Layer 8 of a small transformer language model trained on English Wikipedia (12 layers, counted from 0, width 64). Numbers have three digits each and are written without spaces.
A neuron's activation on a vector x is SiLU(gate . x) times (in . x), where the dot is the dot product.

Input weights of the MLP neurons that the questions are about. A number n stands for (n - 500) times 0.0015.
n9 gate: 762678508459718479360607574424399427414340407342799381586364524688377611535348710181550633472285460686494551440480590611601664375642451583250620684178476277311563219389636508396480502429552320
n20 gate: 385604501535443501646268543546607321595784293493335453413441427379373527260437642711635403351420541533527566730536731455620676793500579450527560436412460583565364371708642574340386413573468594
n36 gate: 423316563657432503565702599259491632628445658467526444527238433327483454371426551667707549680578270370526239660517510459434590563315472445252443559771305619758472578482361431544556355482412480
n41 gate: 291657583564599557504607552353342580399847643539503324688659613403652651422336377555340390220666472588465484607476411472306595327375696598361561303443438330350496331453539551633503505638714461
n59 gate: 684524454267730806315409546512570513486359715641697847470416410562590444625424506558687348431597687649560231422574639525662428460352519337638463606315447422526535647579407627716454449351809513
n60 gate: 394594687574598559489249545594459469474223446733632461457356531251413514471622538501443473689551531655598560364383596440730703453688720327567398624449373436528513517625402440546554396561549345
n64 gate: 718528523704555637510724557334377649540744535424450590390379772461518609349494556347450379542390339362403646600415493579517309332270618644703434288426279436791461630595546476601486577486443430
n75 gate: 322453537576448508525405704478382326471635349431531426639536545464046263399356596451356582490550749571723590457487501529365550436617725291487487166524509323405229594636435456405641436716337334
n80 gate: 584253541725577329561717864669486685686367579635376251486664520356498419517538351224548444584330169607454666351515605387534592441504395491560442222647569533595545563532520290383454671486347430
n82 gate: 416516629671354704509711482767412409469528496542454455560605702518431570750379473485507458514680419316288451405549772567479489463726560594428880795424383707659337588363439477533678474482644485
n87 gate: 737548770504499563457544422337669234638534467515571761450578309421389744485441527524535670173339512655652498563581272668579476523458563581365665411329504538539225494634751753308554540769559659
n90 gate: 748352377449634518432702455557467597641375391508529639670460760464682283562448419352412282569598388380288580526692320577353423506297576643397430497548439453470636636405666403400943467258518296
n91 gate: 279320579509519429486549254499586575292317581685604383355556432372482319510525213292274347676253327545608465456722556473344422435378726779504441433553432315672477411730363578542592480567425592
n95 gate: 565353666622401400553373704457602473481526523696418408577759491307583482592366498511489585489469382429577746653588465393558560426686680311708381346244531521699556439622599605408593541412579410
n106 gate: 337498478260401557637383463526362666500521492182355553534262447478267535412474645689444666722597660505364612756465415557719430642398708377520611365438303675314830541363587402416440273291353206
n109 gate: 290424572505581563744368580412525519624437433485497481438725379605368674549487536549448540614340431258615591539503192196530350536460686544754562193515583412589433595313528571659631395676619320
n111 gate: 595352370693495527411594614647438251408798418368492552262160632407567544474552723489606474492350432503402406693377439453631758369557613495559411419651366764495636407595532635500416551614417430
n116 gate: 413677587712499505509410673422401517687633643629376554415477567398434469543462413347373571515795347391429589612400533564562501354522275450518360580295449304350360520487757358606679637562586606
n129 gate: 446340380572402659420423453701451609465416610589400503344532593423545426654479723491522496594721569379396274545396482418707566306453445287635765406600278737719306679604445827568300614264576369
n133 gate: 513726527659680637627455217504269552418662606317489613224569486422531532659681296400488402362457475621452466392425360437437538385608498501605660410446548457392525584658523607716473650269659424
n134 gate: 476612651295494490430514614624372352472496553514529656593449611467613325488587427703403510606427470428559438501608554645481571466521523447612532507711574663601540593391546629588360352376340477
n154 gate: 578601656371644315641420677661133492656817690500601686495352668438455377546542911597581376719537501506427590612396670630363538502584486568638490618687133695686533561638598658494721420449461432
n160 gate: 509710489551607726552296561618479526513456376464317456517456666638469719394446583741712668602469320367716405701680396346406673637760472669321579333529736362512699534459540619455437844296388674
n170 gate: 502582563686445476730411392565504398756408525358671296416162486628523547668513625717657601350461622617667741500580457487458686450421650565542677277566376642251409383521803450572743427314394797
n171 gate: 552321597734621451482487543682753432500489770497506445419257430574513422451296307414600421562465307435559320534343698563373598583528486481482536617506350327431687588747667502253505513478433525
n179 gate: 663379559423533747435649393561413711238388618668580656660422471364262581745487424490249672413580341368475523384409358516690522327630489215457504572388398340448591411592292607451323464438506298
n180 gate: 546557552351516272554212500592464716434497518525280664546646274606322689518414437418374449521581260690549537292438608392563277384419479496555616512457493442493551459604273503419439362258407496
n188 gate: 458531616458468720357370447571285747464728540355534507503605439606453595486538584563357478737742252151384307583521461464422411537383253340590682533391365312303609523544320541601573625546372543
n189 gate: 625353608547475438427577714461543361619606412691565592331483494580276499393401374681550448466651372486715406509307439345620343382446349582673502512556363514531416452425441391217566590596520543
n191 gate: 649467417476351532610387677653485515648612484444715547613305748515523651475444575599316496394651630195804289649394508284618720531531482598494559427280540475381604385429363747505498400397355425
n9 in: 588508295449244626521552458445628582514274493435351337754350330587298451546619561468574661529499410569477375303627776780550465666573384367210626518253279487503591440638424270571385316488530405
n20 in: 447381614414410434297325738455334571399605577499514552432369596364636527357542710412444426232681747602529534705756659531473394585526583417505466636553347484561438441597368422491462403609656499
n36 in: 453730572668586516569463603496567450805471710404641559379425438727340680493411689540524522382586557573535278504436587329545664596538640438653320420498458487325582524530338495659477653439655488
n41 in: 478310572641223698616543634406545542512290822300363530555201514539649450664580808402526464627316322504414649713598697461397417437577538389274409585431545692555543509372544263540438420549383464
n59 in: 626464512666511269451553539486456455396490750610416324627591499405529455376428316384563590418469345473668637504601489400406578454463442466459170258339691302617331519530447670449633438497594471
n60 in: 496503682646252489612379674534498559528367554543522489684320578643320607639448405569209666495430423689609465556629372528582606579596615414226590559473338347386485360380469767245354527422563430
n64 in: 557408464468454600629510488340522655217395571577456540794489643557398352476577666461695402614705444316449385415340339630605496595370464426666283433588444376715290649622457854225340456457581469
n75 in: 232401549317428528420604492448357473400433499327444572592512667527401383642364633755482620365504612573498226342547480674529672327558378662484672336478714497405695466377507367466541319704544531
n80 in: 478284519534667436509586546271693590520518649474189331569500485408698453503534427289470351599531399560344581476513615443399343408356482424395416496409577502792425708399719363429548367416434644
n82 in: 706496555374534367607506214639522520529588354527628459661412504522327525366221370513573418507383667497725210558371488338408602609476425628642713252322612410625592507718518640214524490451340399
n87 in: 359423558528417348374553509432485493464431456105376317573543557578367341382446611296530597297618662368537497424767439470984433229541525433486500513257543496469385657461345633378511413416461538
n90 in: 651559490580266487428512510535608368552599738380573306519529485226573473432739404560423449616441568364622565561718329462412786623541730415344452422495288605624482587692550344526556340320415564
n91 in: 308294268684493473477270487137707677566393569338495285559405467437615391689327543822510587545683363410549591621583537518487301549331540499382447425356356350414657631438550535387405586548561724
n95 in: 443490250189467309493639580577393479309508535310231642291476442627506520571623347530433359534353430353490359437617634472399502471487580367719379674423646523544769406347372450539542501435385506
n106 in: 246396303266626516545488426482294297654383445505532311754470436604613549362362556242343791388652486261703585526429162441706360520511571570650798343435027335512570584243529605353466396642649412
n109 in: 578603841206714466358582396355393424345313421568544559738593674730250272516231341734297705373532467502359350258651439293546542388537658461706445421667433685401553393581497697586550476255602623
n111 in: 523653640402595691444452233665428385486456670425450347310486488442662423569371334620763490603520305618596586584433630514704582331542143531433499642536309516733474568844400260479540386658356458
n116 in: 500539537508425577610602433669542583608458570376488665426457366604512647547439680695304697574538675411709508420698419392690260596546524566582482407433445523379586570380571501482224663425590382
n129 in: 326288570634540630340398471418400584758605753490718255440556588621623628455315314526347702916566457529335350789488724488581509727310353500271434648657305541696463336377711233486553406804419533
n133 in: 444581492575396344510497712460657479811374301553185333447413356432440437322656346581472593492291719545538338548859394554475529603537544614562551600617491648512434645717584500280327547423526560
n134 in: 407506583566530459460558631623389410490466710599592334663480713471463608497441474525494465415521345398338381432461542599692571532435754399602508556546387417539511723689486353814721487576517477
n154 in: 403620619545504584420551452687467398413739716597502615235441526671426475111492427614636275690520501371261566419406574867592515569413630491666519391512464681562480646534793579794444381672471319
n160 in: 493374367213563507682787354284733469692517566447730469182522305535685444573651273629475248474403601538733452596560610247394623523410513644374420452343598604506563456354682390401485438447500543
n170 in: 218766437299600289380322493596392485347389386644207586249581439290205654443588706229636667557602435386575764359512480532301392657584384471470431321363522661385319400738463505495343401324428512
n171 in: 544606383617555429551726405378773389583451554570316356363642696556483435455632443378627605210470520557497516637710439502512440473506401472570476578426681578536629508626303468643410466577387285
n179 in: 525415557476364586538748415534238606243428553429462628401545542501443322645653606508556396473599435396285339516807838303364463484340531375629551615516384369409461677677210404809596329477139567
n180 in: 484643738531444579635511418425634602734553550420392382576738488702222430709603481505395609514304466468547439445145673440558599667373627521423401473583517654494581702384534496466497596316547549
n188 in: 415493761660576422644223544367423577662399380496518685453433675527414649575512466693596285470459381559328450513629446449509534425512210473596350637776224464536386805611498447638561653487540526
n189 in: 339304455428340423627500398525537677439510449595597521474488604360553517455564646434542676468525594579524541339494741402560530408330503585324581763504721372572720281501398494572390365433621425
n191 in: 478665733386413547454430387651551491488482566473678634425480503716252292440444550551315614626606606369438418460654635431583381191539834416627627424467569452679553418511332608645452361552320276

Each question shows a token from some text and the vector x that enters the MLP there. A number n stands for (n - 500) times 0.011.

"ba": 624299329534451648318351594391530456531528642410546587480401741524648320349593385592547500387668319441747467538633679286539655429478498494560411327369734524369464563536362429452442370400364363
Which neuron lights up most? n59

".": 267595500479506613434635711368620427304495488375556339441429372643682448585503377509477575581458462662339678229659448465464580447585484387734631570596718441472458718473525524385458284525455409
The two highest activations, in order: n80, n75

"s": 538541600618640438390425618358623452454436609454551627438461560455575474494629395498380491266562293654650517423389632435453388565548559309913637663266606593387534630452468445502571415343470571
The two highest activations, in order: n95, n171

"lin": 445669552548443518530500448499488533238468484396667456480520683541473528581450705539217640327493355613650567447399542457463444672684257481540698318562696502587376555389626355453316351477340473
Which neuron lights up most? n75

" ": 474616435552408349505603432477675455515338682472582504477505716482352445485459546617368493451663362585524319343547553549479255609562377491694765460480605469667489554217514305452351460334609556
Which three neurons fire most, strongest first? n82, n189, n180

"ment": 505515579682563525317416512450462385372507648447444591503475432450705507402656378483353561232564187771590448406627583457396395497709579322702556610370686596487439630402487489463649376512409579
The most active neuron and its activation: n95, at about 4.8

"er": 434648399622448217523493498444589367402559415260588407490594478512665542585418533440375574483466210375532506554433643592361276648463345451489512560498391574615322545317673449505378310506331299
Which neuron lights up most? n9

"hy": 544496612497458422454472566570625412460288597283690640571374560501350609564481248489553653473366304604545512521456615580373353526547398635681820519442536700594589459510513619502322625376469279
Which neuron lights up most? n82

" f": 465653479509481472568572418347539553420398675376519536374485714656411410480514386609330489438641222491626371421562594465326200545284477469612728485619368414684437609350554391614439448420460394
Which neuron lights up most? n91

"style": 381557509564595526311499652507399459481477474442519349600492462467482456693514462523287476124609276656690533426477446505330295571496401452574638488483744509533472491237543466562478295445281498
The two highest activations, in order: n75, n80

" d": 449670447544424444634617534258419463614542736501482404494437720590588447343525469397414526506503272397749503437527601438390134470513549497747622513519616500479356601279497395574511436495538457
Which neuron lights up most? n41

"'": 465742473558319465416537603279384470593506574286628501425454350512428493653587414318277455400516276519578361393459331608535402629399452651457492624533596557376520524233495391563419489491296422
Which neuron lights up most? n9

"ar": 462844447613411489489488719315417496552443462387670444444502339428579539420552405318352505444564254366619551526501583590420443647529641560562551402587429479522330639351625430535387239493344242
The most active neuron and its activation: n106, at about 5.2

",": 471630464418511548286497582457553486523444632407566542518318670597496391679546464581394451269517211539516267387534594510441337522598405360864369517513624504337412600338490445487523453332337473
The two highest activations, in order: n134, n179

"89": 398666478468504557451413629520574424561492727507727430509538296704463496365634533583311463456441408753606247542539397589389491511622447440628436576373751238472462596374427444333461578381445603
Which neuron lights up most? n160

"it": 328445472439384592479404773415408294337393550500618656496478645417554537298389504524421486358486379620668432646678515666615491512429579539319593600671737519420262479548575556471588692523398538
Which neuron lights up most? n20

"ga": 395464620606591537514535693423580436480633449421439536392248622469492588511371479396337701308624493586679450353627584437448474493336320665599682624523816596570544537532499642580337319446352517
The most active neuron and its activation: n191, at about 4.4

"st": 476498523627718360224510579403455409440425641321476447446330671404701596330565465441376441385424305542508487416606545520468335575620527310689689548708732596483484462617441487588652459553621556
Which neuron lights up most? n134

" or": 423535457465346455321604550310471491451416567440552548638329572517363605642541382671331597240413145441471384417591687546429309612543498407691453477588616406399453551355546434477386356383366390
Which neuron lights up most? n179

"les": 375534624509671449341500658317632532419428561470538303472272514448484650505453603474323561264588390661574544353533606462602430555609361417700673538503765624430535446434577580494520309436259632
Which neuron lights up most? n170

" pa": 366435489394372469483441624220522530566502616445565626457431604458433501540519435679433584404760321348745478456472784492403342455501501526659724375439420568397451515275424435528441341446282352
Which three neurons fire most, strongest first? n191, n106, n75

"re": 415544348389316477406468556402625250362461559443655544371611556646468405301364392659496558575402470490636521680704612453719619485538497510578745657586407525528482552314630604443522630486275546
The most active neuron and its activation: n160, at about 7.7

" Re": 410585442561338510391564658343421382424425648418492649331484427569396187457382481682431591354433275406632417526520671511436525629650493357726679584566356637599426594297498368390448474525425408
Which neuron lights up most? n75

"n": 563614463525546462230548664467531417369535703451461481406433621322630430487387560545376468190467231466579448487642684451415513660649491313814610446382527623544514497631541399416541475362474579
The two highest activations, in order: n95, n20

"ma": 380534420513558532263607792459673409534416750511420681514279659523528567562319397387438576288530465535661543339568557550453526545466551511688691522393562603514583522504426736538547450387261472
Which three neurons fire most, strongest first? n171, n191, n134

"al": 379796545404240681483545619428427441563414495349522506339338508412520363641507520380351546369564221331617459594471533648371391555535645568660556467617576570559367586401534391425310336416378417
Which neuron lights up most? n106

" have": 465469515485460521349455754255566524660542612447549541512493332571298539535480193616325585335563232531631500465511639367423277597490447499676377529474569528302428522458472350610393519332326511
The most active neuron and its activation: n180, at about 13

"ster": 221549458567513678361430657371587337497588302573609328317322548317614409376486556551400600338586340617594420417565373478530449503567444418607587562531765554563540531524418349494480339508264632
The most active neuron and its activation: n75, at about 5.8

" a": 484757444341538464433481796430581574565471743479551602446409609466245597513467391601351483380536201388415579346583611579289282529656448468642428434577548623474415670388605498398457508496457464
The most active neuron and its activation: n154, at about 6.6

"ck": 292539548487528434133478456509593637536537461425451415383336625442494421457348460467376620392552278694734505382564597286633543465667342491612543579502651519477337532381647570602524333385310548
Which neuron lights up most? n170

" the": 414653713581498546479524605424513523591537730432545598443507441553268497707380416617331462315594159449505377385600479440495216569672398421666459401627321539394449604354482447414515549460506464
The most active neuron and its activation: n188, at about 21

" T": 507525458400313507415582512419547491595598669470633477490298589552544177333651431547454497632663196524568296370454594624435240621625390568613683440534605470633454612409481379552635391439322499
The two highest activations, in order: n154, n134

"tch": 262461495410680467476349717375539491399368510332568390562412645485405539504530365409321517420613460804600470497531652384450381509528349268566738613613605643568456526460742589629436512519522415
Which three neurons fire most, strongest first? n129, n60, n75

"ak": 270582527519576611326437722227611349488515523432562498468316581345668456317337540439289582444632500591604480478435477518510584478616470427436640636605741594485500593558606580506641479405227613
Which neuron lights up most? n75

"e": 366779533404540375267354807360626485661591648399647566500420542498362530511515452663310532335554333607402532492382445566399345495552501312571396569606573468623400649325455391548578642427429475
The most active neuron and its activation: n134, at about 6

"ch": 343372456557472564514465594297689402487497405389610569528405756391674337407553636403488483543375389605623444587708521437715629463579361484668773667604325561555413369549474379620552285469421494
Which neuron lights up most? n111

"br": 316796477613428525416666585327313514448463696434605539461382542607564429604505528393305477498551283415789428450484548382545359536545538479533583379529393653710523547281494466547459371507274479
The most active neuron and its activation: n191, at about 6.4

"ay": 296606506768398318540407764362440456521495554304449504526462458444511369635569536375361625311570250724554510616506411530530524606526515574712684627579472397445528618403627573625412529345345439
Which neuron lights up most? n133

"d": 280566514391441693487505559334657247463520351504411402404315652455735504257403582339476573346637324607580499525631506470520438434572447507616631630573549377577438488522599467455608597494190489
Which neuron lights up most? n20

"!": 384406497686677471261584627274567501599454589324440720460428554615608176467574415513534491389453419711542516344726520509285543461502511481680591498365670564388471578334609524536761472541586416
Which neuron lights up most? n59